Layer 10 of a small transformer language model trained on English Wikipedia (16 layers, counted from 0, width 128).
A neuron adds its activation times its output weights to the MLP's output. To switch it off is to set its activation to zero at one token and run the rest of the model.
A neuron's activation on a vector x is SiLU(gate . x) times (in . x), where the dot is the dot product.

Input weights of the MLP neurons that the questions are about. A number n stands for (n - 128) times 0.0025.
n144 gate: 110, 104, 131, 113, 157, 141, 125, 110, 165, 135, 186, 116, 127, 106, 170, 149, 49, 79, 102, 103, 120, 109, 38, 79, 195, 112, 115, 129, 137, 99, 136, 176, 92, 158, 96, 33, 124, 199, 145, 122, 122, 134, 164, 146, 79, 121, 116, 101, 167, 242, 157, 97, 119, 109, 138, 188, 140, 170, 113, 113, 155, 96, 214, 168, 167, 144, 144, 163, 136, 159, 111, 135, 98, 174, 132, 112, 106, 135, 102, 145, 118, 144, 178, 124, 154, 125, 145, 140, 145, 247, 96, 146, 138, 142, 115, 120, 168, 148, 97, 135, 166, 159, 126, 107, 87, 144, 119, 133, 109, 97, 108, 160, 99, 180, 119, 136, 188, 146, 98, 125, 166, 129, 144, 166, 141, 104, 81, 105
n215 gate: 164, 115, 140, 144, 160, 143, 134, 95, 171, 43, 163, 183, 115, 106, 133, 157, 153, 155, 96, 136, 123, 131, 148, 126, 92, 105, 118, 120, 106, 137, 174, 95, 111, 102, 132, 99, 98, 162, 156, 180, 106, 152, 118, 133, 90, 135, 100, 97, 105, 110, 81, 148, 115, 124, 97, 131, 118, 128, 161, 99, 138, 88, 100, 115, 123, 88, 111, 113, 108, 109, 121, 127, 191, 143, 159, 108, 107, 107, 93, 108, 87, 114, 107, 166, 148, 74, 114, 70, 121, 141, 83, 144, 175, 116, 121, 147, 148, 84, 129, 143, 131, 131, 94, 165, 119, 111, 179, 150, 71, 173, 89, 121, 81, 110, 140, 138, 154, 149, 98, 95, 95, 118, 104, 134, 129, 96, 143, 145
n218 gate: 129, 158, 139, 101, 145, 148, 169, 142, 172, 115, 138, 182, 163, 119, 142, 117, 119, 110, 118, 156, 101, 108, 137, 177, 130, 157, 166, 157, 199, 169, 111, 120, 111, 116, 136, 163, 113, 118, 68, 71, 151, 117, 177, 128, 130, 91, 119, 135, 117, 108, 110, 112, 145, 86, 122, 176, 107, 177, 149, 129, 194, 105, 119, 163, 166, 66, 132, 143, 170, 102, 86, 135, 88, 100, 93, 108, 114, 115, 133, 114, 173, 99, 130, 123, 157, 125, 98, 105, 116, 141, 136, 81, 130, 145, 73, 143, 107, 107, 140, 94, 130, 116, 122, 137, 131, 114, 132, 119, 85, 125, 104, 137, 49, 144, 119, 159, 123, 156, 112, 147, 141, 123, 74, 95, 120, 170, 182, 140
n228 gate: 122, 101, 164, 160, 176, 169, 107, 78, 129, 115, 123, 94, 143, 155, 134, 114, 116, 106, 137, 134, 129, 127, 119, 139, 150, 148, 136, 152, 80, 137, 150, 134, 147, 80, 93, 156, 125, 73, 45, 106, 125, 145, 135, 126, 108, 118, 113, 66, 150, 181, 108, 137, 80, 122, 163, 127, 115, 125, 135, 110, 153, 117, 125, 155, 84, 73, 144, 131, 67, 137, 162, 122, 159, 135, 143, 137, 99, 112, 150, 207, 151, 165, 169, 86, 147, 60, 72, 107, 188, 169, 100, 195, 163, 181, 127, 169, 186, 140, 177, 112, 105, 117, 117, 102, 131, 140, 122, 131, 154, 150, 121, 139, 49, 100, 152, 94, 143, 120, 156, 85, 104, 133, 118, 163, 149, 132, 157, 111
n144 in: 106, 130, 87, 162, 152, 151, 98, 65, 108, 155, 143, 178, 80, 154, 134, 182, 132, 92, 114, 162, 96, 180, 97, 157, 170, 181, 125, 120, 149, 134, 132, 144, 127, 115, 158, 92, 71, 151, 97, 95, 79, 116, 159, 127, 115, 130, 154, 147, 161, 128, 115, 114, 139, 132, 107, 91, 118, 62, 122, 127, 133, 164, 155, 138, 102, 111, 129, 171, 116, 124, 112, 156, 103, 101, 136, 83, 147, 111, 164, 152, 140, 143, 157, 136, 221, 169, 195, 101, 122, 132, 148, 98, 158, 95, 138, 98, 151, 177, 135, 93, 142, 138, 114, 92, 110, 129, 165, 119, 186, 121, 58, 109, 121, 94, 86, 148, 119, 150, 89, 97, 147, 116, 154, 114, 65, 97, 94, 65
n215 in: 82, 181, 155, 112, 140, 115, 130, 157, 115, 169, 143, 82, 120, 78, 166, 142, 131, 128, 129, 132, 128, 69, 147, 121, 193, 144, 107, 157, 125, 121, 111, 155, 187, 120, 87, 128, 193, 49, 137, 107, 116, 105, 88, 164, 81, 143, 83, 127, 108, 134, 142, 143, 129, 175, 162, 154, 150, 110, 192, 86, 125, 142, 125, 157, 90, 158, 138, 166, 119, 169, 188, 108, 105, 118, 144, 134, 151, 146, 110, 99, 164, 122, 158, 134, 121, 141, 151, 125, 135, 125, 100, 164, 146, 173, 122, 118, 162, 111, 131, 151, 123, 129, 149, 109, 74, 89, 99, 89, 121, 141, 160, 157, 142, 132, 116, 125, 84, 126, 140, 91, 153, 129, 183, 155, 94, 135, 98, 131
n218 in: 126, 161, 95, 164, 97, 93, 123, 98, 125, 134, 118, 107, 99, 125, 130, 146, 132, 96, 116, 148, 123, 155, 101, 161, 134, 122, 123, 122, 100, 85, 159, 148, 154, 129, 141, 111, 144, 103, 133, 145, 96, 140, 130, 164, 191, 161, 152, 139, 145, 150, 162, 101, 151, 115, 152, 107, 169, 78, 140, 122, 64, 170, 148, 113, 120, 160, 109, 136, 76, 101, 130, 191, 171, 152, 173, 130, 135, 137, 138, 99, 104, 118, 75, 126, 146, 120, 138, 129, 133, 127, 131, 154, 86, 74, 140, 124, 131, 155, 135, 106, 112, 98, 158, 152, 111, 147, 135, 132, 124, 121, 126, 130, 141, 111, 153, 141, 139, 100, 103, 129, 126, 151, 173, 144, 141, 55, 133, 67
n228 in: 118, 143, 90, 152, 113, 116, 136, 154, 125, 116, 124, 126, 105, 93, 96, 151, 175, 100, 137, 134, 171, 125, 106, 128, 79, 107, 134, 132, 96, 132, 164, 154, 92, 147, 139, 138, 122, 130, 152, 85, 106, 138, 158, 152, 114, 97, 110, 132, 93, 131, 77, 122, 110, 195, 94, 142, 125, 138, 157, 126, 66, 158, 119, 125, 89, 144, 64, 112, 149, 138, 154, 145, 184, 107, 111, 124, 162, 130, 125, 90, 108, 130, 125, 154, 111, 65, 117, 193, 160, 142, 147, 111, 114, 96, 157, 127, 113, 99, 53, 184, 137, 163, 152, 129, 103, 142, 105, 149, 156, 136, 92, 146, 125, 137, 141, 153, 80, 85, 160, 106, 126, 137, 96, 146, 190, 138, 187, 100

Output weights of the MLP neurons that the questions are about. A number n stands for (n - 128) times 0.0017.
n144: 81, 156, 60, 83, 106, 109, 104, 98, 46, 92, 69, 91, 144, 135, 117, 139, 79, 113, 117, 187, 203, 109, 95, 181, 150, 210, 80, 129, 175, 143, 151, 129, 175, 138, 197, 199, 161, 150, 91, 128, 162, 147, 75, 93, 57, 117, 147, 120, 98, 72, 181, 65, 136, 120, 157, 161, 125, 123, 147, 108, 151, 36, 125, 68, 146, 71, 78, 120, 126, 166, 164, 101, 74, 111, 192, 98, 100, 99, 152, 110, 250, 123, 99, 143, 174, 130, 124, 156, 102, 149, 133, 142, 172, 58, 212, 104, 107, 146, 172, 109, 124, 94, 198, 164, 172, 124, 133, 222, 110, 92, 116, 139, 58, 43, 147, 169, 148, 153, 114, 155, 85, 126, 127, 101, 171, 150, 106, 104
n215: 159, 73, 196, 158, 119, 102, 145, 140, 129, 79, 90, 141, 110, 114, 111, 180, 135, 181, 179, 102, 106, 114, 86, 168, 149, 85, 100, 120, 164, 189, 170, 129, 88, 140, 88, 91, 130, 92, 119, 156, 125, 216, 150, 77, 104, 180, 152, 83, 166, 126, 107, 149, 156, 150, 130, 65, 151, 113, 93, 134, 199, 114, 109, 118, 157, 162, 106, 126, 43, 181, 105, 109, 125, 104, 175, 165, 160, 66, 180, 149, 151, 191, 129, 169, 68, 134, 89, 107, 84, 79, 99, 159, 172, 144, 101, 135, 142, 162, 165, 126, 88, 88, 215, 59, 130, 57, 145, 73, 85, 118, 88, 137, 122, 66, 128, 150, 99, 149, 141, 119, 82, 112, 65, 106, 140, 147, 30, 228
n218: 114, 188, 118, 33, 163, 178, 113, 116, 173, 89, 81, 111, 148, 152, 89, 121, 104, 109, 112, 147, 84, 148, 163, 176, 103, 166, 155, 178, 144, 164, 136, 97, 153, 137, 152, 144, 87, 128, 115, 106, 159, 75, 128, 124, 134, 92, 102, 132, 99, 113, 131, 133, 139, 137, 86, 174, 160, 148, 91, 82, 206, 138, 123, 156, 149, 83, 137, 142, 202, 143, 137, 14, 47, 151, 104, 135, 120, 119, 145, 131, 133, 99, 190, 141, 166, 106, 146, 104, 84, 70, 109, 122, 163, 207, 109, 163, 126, 129, 147, 127, 102, 134, 75, 133, 106, 125, 129, 151, 134, 108, 135, 107, 120, 140, 68, 157, 157, 140, 155, 122, 154, 138, 107, 131, 120, 164, 114, 115
n228: 171, 75, 97, 118, 146, 124, 115, 135, 186, 214, 144, 140, 89, 87, 99, 216, 163, 99, 197, 56, 140, 163, 131, 140, 132, 132, 203, 133, 123, 180, 100, 180, 86, 138, 116, 106, 110, 125, 191, 97, 101, 126, 156, 185, 182, 130, 115, 139, 121, 121, 165, 158, 126, 128, 69, 187, 161, 118, 126, 124, 90, 128, 158, 116, 87, 168, 86, 110, 218, 58, 132, 164, 144, 105, 110, 162, 77, 181, 133, 112, 152, 129, 150, 121, 91, 39, 172, 177, 127, 161, 161, 121, 85, 88, 139, 68, 98, 150, 139, 196, 113, 103, 193, 113, 61, 161, 69, 105, 133, 132, 19, 133, 194, 129, 82, 177, 71, 15, 125, 132, 146, 166, 99, 108, 106, 150, 83, 117

Each question names a token from some text and the token that comes next. It shows the vector x that enters the MLP there. A number n stands for (n - 128) times 0.038.

Then comes g, the gradient of the next token's log-probability with respect to the MLP's output, scaled to length 1. A neuron's effect is roughly proportional to its activation times (output weights . g). A number n stands for (n - 128) times 0.003.

",", then " Is"
x: 146, 159, 113, 109, 109, 140, 127, 141, 119, 133, 102, 162, 136, 137, 108, 120, 103, 113, 113, 164, 117, 120, 148, 126, 141, 145, 146, 134, 134, 120, 114, 125, 125, 112, 170, 165, 109, 106, 152, 168, 138, 119, 135, 120, 102, 122, 108, 103, 140, 103, 131, 153, 128, 124, 119, 121, 140, 156, 137, 116, 129, 117, 85, 118, 135, 124, 159, 109, 158, 140, 97, 124, 136, 142, 135, 169, 101, 157, 140, 154, 120, 113, 139, 101, 141, 136, 144, 91, 111, 143, 153, 126, 138, 129, 141, 112, 113, 112, 158, 152, 123, 142, 189, 138, 98, 128, 112, 169, 103, 132, 145, 115, 103, 125, 116, 165, 127, 127, 117, 131, 135, 145, 99, 110, 119, 153, 113, 135
g: 165, 30, 127, 129, 150, 148, 85, 100, 128, 141, 136, 113, 94, 131, 70, 147, 131, 151, 145, 141, 161, 127, 82, 110, 170, 148, 118, 138, 133, 139, 114, 117, 157, 80, 109, 132, 112, 101, 128, 104, 137, 133, 188, 110, 146, 105, 119, 187, 161, 96, 128, 121, 139, 86, 101, 149, 110, 110, 122, 141, 157, 172, 126, 158, 111, 87, 100, 122, 146, 88, 116, 182, 175, 161, 125, 137, 107, 112, 121, 91, 179, 142, 131, 131, 152, 144, 99, 161, 95, 124, 162, 112, 111, 109, 163, 135, 118, 46, 69, 120, 200, 135, 150, 97, 142, 98, 148, 156, 171, 123, 129, 111, 169, 118, 145, 162, 123, 119, 132, 60, 132, 133, 121, 134, 101, 150, 49, 140
Which neuron, switched off, lowers the next token's probability most? n218

" was", then " scheduled"
x: 109, 107, 135, 108, 182, 97, 120, 123, 145, 100, 113, 125, 139, 153, 97, 126, 144, 117, 134, 96, 113, 120, 145, 113, 113, 101, 108, 118, 116, 183, 102, 124, 93, 131, 136, 137, 96, 100, 87, 137, 103, 105, 129, 135, 119, 112, 139, 150, 121, 120, 103, 97, 152, 162, 104, 125, 146, 135, 124, 132, 183, 149, 109, 103, 136, 109, 129, 135, 165, 129, 158, 155, 116, 115, 121, 173, 124, 113, 133, 128, 112, 130, 125, 124, 141, 142, 107, 138, 58, 132, 136, 123, 134, 136, 146, 94, 136, 125, 126, 137, 129, 146, 159, 111, 136, 134, 121, 164, 121, 152, 134, 130, 116, 137, 108, 111, 79, 134, 138, 86, 149, 108, 132, 130, 137, 110, 156, 94
g: 198, 193, 100, 108, 135, 105, 151, 131, 151, 122, 139, 84, 165, 131, 93, 108, 61, 109, 85, 130, 129, 77, 151, 91, 179, 87, 142, 121, 156, 203, 138, 111, 98, 75, 127, 113, 169, 151, 134, 151, 129, 86, 126, 147, 116, 100, 131, 136, 106, 119, 161, 130, 86, 166, 131, 88, 165, 144, 105, 128, 122, 131, 102, 171, 123, 128, 107, 132, 78, 122, 170, 139, 118, 154, 131, 136, 116, 92, 129, 87, 153, 62, 103, 165, 121, 159, 112, 155, 108, 119, 89, 158, 144, 126, 65, 148, 114, 109, 149, 113, 133, 109, 131, 121, 104, 57, 114, 132, 111, 79, 128, 163, 158, 100, 118, 121, 96, 124, 74, 109, 124, 145, 126, 136, 157, 200, 100, 149
Which neuron, switched off, raises the next token's probability most? n218

"cr", then "as"
x: 113, 113, 110, 99, 76, 112, 130, 97, 144, 127, 110, 109, 150, 155, 113, 158, 158, 106, 99, 136, 129, 142, 118, 131, 102, 97, 135, 126, 123, 139, 147, 137, 114, 134, 168, 167, 127, 136, 116, 169, 163, 93, 176, 131, 123, 143, 156, 168, 126, 155, 77, 152, 127, 119, 136, 119, 110, 122, 149, 126, 109, 119, 146, 127, 140, 116, 106, 126, 174, 105, 157, 147, 179, 86, 132, 128, 89, 119, 138, 81, 112, 148, 112, 138, 116, 136, 125, 157, 125, 109, 127, 87, 130, 78, 156, 139, 113, 137, 79, 127, 138, 109, 138, 90, 148, 154, 138, 140, 139, 176, 132, 168, 111, 132, 147, 114, 140, 130, 168, 116, 130, 155, 128, 136, 142, 153, 147, 187
g: 144, 122, 114, 177, 120, 72, 147, 181, 163, 160, 58, 112, 127, 93, 154, 108, 89, 185, 68, 140, 190, 77, 91, 138, 146, 137, 109, 113, 145, 132, 163, 157, 109, 164, 116, 120, 146, 140, 114, 176, 168, 149, 120, 185, 92, 116, 112, 159, 147, 136, 107, 133, 195, 125, 84, 152, 134, 179, 121, 151, 129, 76, 133, 140, 141, 114, 179, 108, 85, 122, 69, 105, 125, 183, 131, 133, 113, 138, 113, 84, 171, 106, 90, 109, 125, 103, 140, 106, 137, 118, 78, 163, 120, 116, 89, 146, 90, 124, 106, 103, 93, 120, 115, 91, 129, 133, 124, 163, 159, 86, 143, 132, 155, 125, 97, 161, 143, 122, 135, 111, 113, 137, 134, 162, 116, 170, 180, 136
Which neuron, switched off, lowers the next token's probability most? n228

" section", then " from"
x: 127, 124, 118, 122, 122, 97, 140, 117, 155, 126, 123, 153, 146, 136, 90, 148, 163, 113, 118, 125, 87, 124, 127, 133, 114, 119, 133, 156, 121, 102, 104, 115, 80, 138, 146, 107, 139, 90, 126, 133, 124, 114, 162, 132, 98, 129, 156, 122, 120, 121, 136, 109, 142, 147, 136, 111, 118, 111, 127, 163, 138, 137, 184, 160, 128, 121, 112, 138, 191, 116, 116, 132, 147, 119, 116, 91, 110, 133, 152, 161, 129, 142, 138, 133, 136, 129, 141, 111, 106, 139, 130, 94, 122, 137, 145, 107, 166, 124, 153, 99, 149, 156, 180, 83, 109, 116, 108, 163, 137, 137, 120, 153, 96, 132, 103, 145, 139, 169, 129, 102, 137, 145, 155, 148, 127, 125, 125, 123
g: 153, 125, 115, 57, 154, 138, 136, 99, 108, 150, 127, 99, 92, 155, 104, 138, 81, 158, 161, 108, 166, 99, 130, 128, 114, 131, 162, 105, 95, 129, 97, 99, 148, 146, 122, 112, 92, 161, 144, 155, 139, 135, 123, 135, 147, 105, 200, 66, 107, 71, 133, 88, 98, 73, 185, 54, 164, 130, 112, 143, 171, 125, 75, 113, 78, 75, 113, 162, 125, 128, 155, 86, 114, 129, 126, 137, 73, 121, 155, 101, 136, 100, 125, 105, 102, 110, 117, 129, 118, 106, 151, 130, 125, 183, 159, 112, 123, 133, 137, 145, 162, 106, 125, 135, 138, 144, 162, 129, 147, 141, 143, 169, 177, 123, 162, 113, 115, 137, 159, 88, 101, 77, 151, 83, 113, 107, 118, 45
Which neuron, switched off, lowers the next token's probability most? n144

" –", then " Little"
x: 112, 136, 108, 106, 129, 146, 152, 137, 131, 133, 132, 131, 133, 142, 89, 109, 147, 118, 145, 141, 111, 134, 117, 105, 117, 133, 109, 143, 93, 121, 180, 145, 94, 114, 105, 141, 161, 118, 116, 130, 140, 103, 122, 140, 100, 115, 137, 99, 117, 202, 96, 139, 118, 138, 124, 149, 130, 136, 111, 121, 94, 175, 118, 125, 71, 134, 105, 117, 146, 121, 163, 175, 120, 84, 120, 148, 136, 174, 167, 117, 112, 121, 136, 131, 117, 149, 87, 119, 140, 116, 144, 146, 117, 144, 147, 86, 121, 137, 152, 158, 140, 127, 173, 117, 122, 116, 130, 165, 140, 150, 137, 117, 130, 121, 153, 142, 112, 112, 109, 122, 117, 141, 149, 134, 130, 119, 161, 114
g: 204, 123, 145, 89, 148, 114, 125, 170, 134, 130, 166, 121, 150, 76, 122, 120, 123, 149, 113, 102, 164, 139, 116, 170, 103, 186, 142, 100, 140, 160, 98, 87, 139, 97, 84, 148, 111, 150, 136, 155, 136, 136, 124, 150, 133, 109, 43, 133, 114, 124, 111, 157, 123, 55, 153, 184, 106, 139, 102, 137, 141, 119, 146, 116, 160, 128, 133, 95, 161, 152, 102, 145, 163, 137, 98, 84, 76, 143, 134, 150, 198, 177, 116, 188, 131, 138, 103, 152, 95, 116, 79, 121, 136, 119, 140, 160, 80, 140, 102, 166, 139, 127, 131, 140, 65, 131, 133, 143, 129, 133, 107, 160, 187, 137, 138, 82, 123, 130, 141, 119, 80, 145, 119, 153, 111, 150, 198, 81
Which neuron, switched off, lowers the next token's probability most? n228

"ch", then "ran"
x: 139, 108, 135, 145, 103, 125, 139, 142, 171, 102, 88, 162, 123, 149, 128, 156, 134, 104, 157, 137, 102, 138, 143, 133, 104, 125, 105, 117, 159, 89, 106, 142, 80, 115, 136, 169, 150, 162, 136, 144, 112, 111, 119, 125, 128, 107, 120, 195, 161, 160, 115, 160, 116, 146, 121, 156, 141, 137, 139, 110, 180, 124, 147, 124, 145, 124, 115, 115, 152, 143, 132, 160, 146, 102, 113, 123, 101, 145, 101, 94, 77, 152, 121, 126, 174, 93, 152, 110, 104, 150, 124, 88, 124, 134, 103, 135, 143, 136, 129, 129, 168, 124, 160, 144, 139, 175, 162, 130, 139, 125, 103, 108, 133, 135, 143, 130, 125, 134, 160, 141, 158, 158, 142, 85, 126, 130, 137, 111
g: 100, 80, 100, 158, 72, 133, 151, 133, 124, 134, 84, 118, 162, 202, 164, 111, 138, 146, 121, 130, 172, 126, 131, 118, 148, 61, 175, 117, 164, 122, 99, 86, 133, 72, 74, 143, 152, 125, 138, 140, 101, 92, 91, 127, 122, 114, 147, 150, 71, 136, 102, 86, 114, 138, 141, 152, 143, 95, 155, 155, 124, 175, 68, 135, 94, 140, 183, 103, 104, 138, 107, 130, 112, 131, 150, 137, 116, 128, 85, 148, 133, 114, 173, 126, 188, 161, 179, 157, 121, 131, 111, 125, 118, 180, 140, 116, 85, 135, 126, 43, 121, 79, 124, 132, 109, 94, 121, 131, 138, 131, 81, 127, 161, 96, 153, 97, 152, 145, 91, 96, 159, 143, 85, 169, 138, 94, 124, 136
Which neuron, switched off, lowers the next token's probability most? n215

" |", then "\n"
x: 132, 127, 104, 117, 123, 117, 139, 145, 125, 156, 142, 107, 125, 86, 81, 118, 135, 119, 101, 145, 140, 118, 91, 157, 130, 130, 85, 141, 134, 142, 128, 126, 164, 113, 128, 133, 120, 113, 145, 132, 128, 94, 124, 129, 148, 119, 133, 147, 134, 118, 137, 114, 118, 133, 120, 97, 121, 108, 136, 128, 113, 144, 146, 143, 141, 150, 101, 106, 160, 137, 133, 160, 136, 118, 137, 159, 127, 178, 135, 123, 132, 136, 143, 98, 146, 141, 119, 174, 122, 152, 111, 151, 107, 86, 129, 89, 146, 120, 124, 138, 140, 115, 175, 114, 141, 147, 127, 173, 157, 151, 155, 103, 99, 161, 120, 97, 95, 137, 139, 147, 113, 143, 139, 175, 148, 130, 143, 129
g: 175, 108, 130, 183, 170, 136, 90, 137, 132, 149, 136, 118, 116, 81, 119, 79, 153, 149, 155, 84, 111, 111, 137, 102, 102, 146, 113, 162, 135, 164, 77, 96, 123, 112, 157, 141, 118, 124, 154, 156, 142, 154, 126, 118, 131, 133, 128, 97, 108, 111, 130, 134, 137, 72, 161, 79, 66, 150, 130, 106, 85, 100, 152, 190, 156, 89, 153, 146, 83, 136, 184, 74, 127, 115, 169, 133, 134, 156, 109, 142, 73, 136, 108, 100, 119, 116, 188, 165, 153, 149, 179, 89, 125, 90, 128, 102, 119, 138, 101, 157, 114, 107, 127, 133, 139, 97, 181, 170, 136, 127, 177, 134, 110, 120, 115, 132, 88, 160, 77, 153, 141, 96, 58, 82, 86, 151, 109, 105
Which neuron, switched off, lowers the next token's probability most? n218

",", then " with"
x: 152, 147, 106, 141, 129, 163, 125, 109, 129, 120, 106, 154, 142, 135, 109, 116, 135, 132, 142, 132, 119, 129, 145, 113, 102, 124, 166, 106, 118, 116, 115, 126, 128, 107, 182, 143, 114, 109, 148, 138, 121, 136, 122, 126, 109, 128, 114, 115, 143, 120, 134, 144, 124, 126, 91, 144, 153, 134, 124, 121, 91, 135, 100, 129, 122, 123, 124, 135, 150, 133, 116, 136, 144, 132, 141, 169, 129, 155, 125, 139, 98, 129, 117, 120, 122, 146, 144, 96, 100, 147, 128, 105, 128, 122, 148, 118, 131, 125, 158, 146, 119, 136, 194, 147, 110, 128, 118, 184, 128, 142, 138, 141, 101, 116, 148, 104, 142, 147, 121, 123, 106, 109, 110, 117, 111, 128, 121, 110
g: 182, 63, 104, 136, 151, 100, 133, 89, 168, 160, 150, 186, 107, 194, 150, 130, 112, 157, 145, 118, 62, 150, 134, 122, 118, 88, 134, 151, 122, 77, 102, 122, 169, 127, 166, 154, 164, 100, 101, 141, 136, 122, 140, 99, 144, 119, 137, 165, 102, 111, 161, 104, 98, 82, 99, 124, 156, 156, 93, 114, 105, 114, 111, 120, 104, 125, 161, 142, 109, 156, 185, 102, 138, 76, 112, 112, 167, 132, 158, 166, 138, 97, 73, 110, 121, 103, 118, 132, 157, 164, 137, 115, 134, 190, 182, 160, 151, 114, 105, 150, 156, 140, 113, 127, 161, 200, 94, 120, 132, 201, 99, 135, 109, 115, 139, 86, 92, 163, 146, 184, 123, 148, 124, 124, 107, 138, 160, 128
Which neuron, switched off, lowers the next token's probability most? n215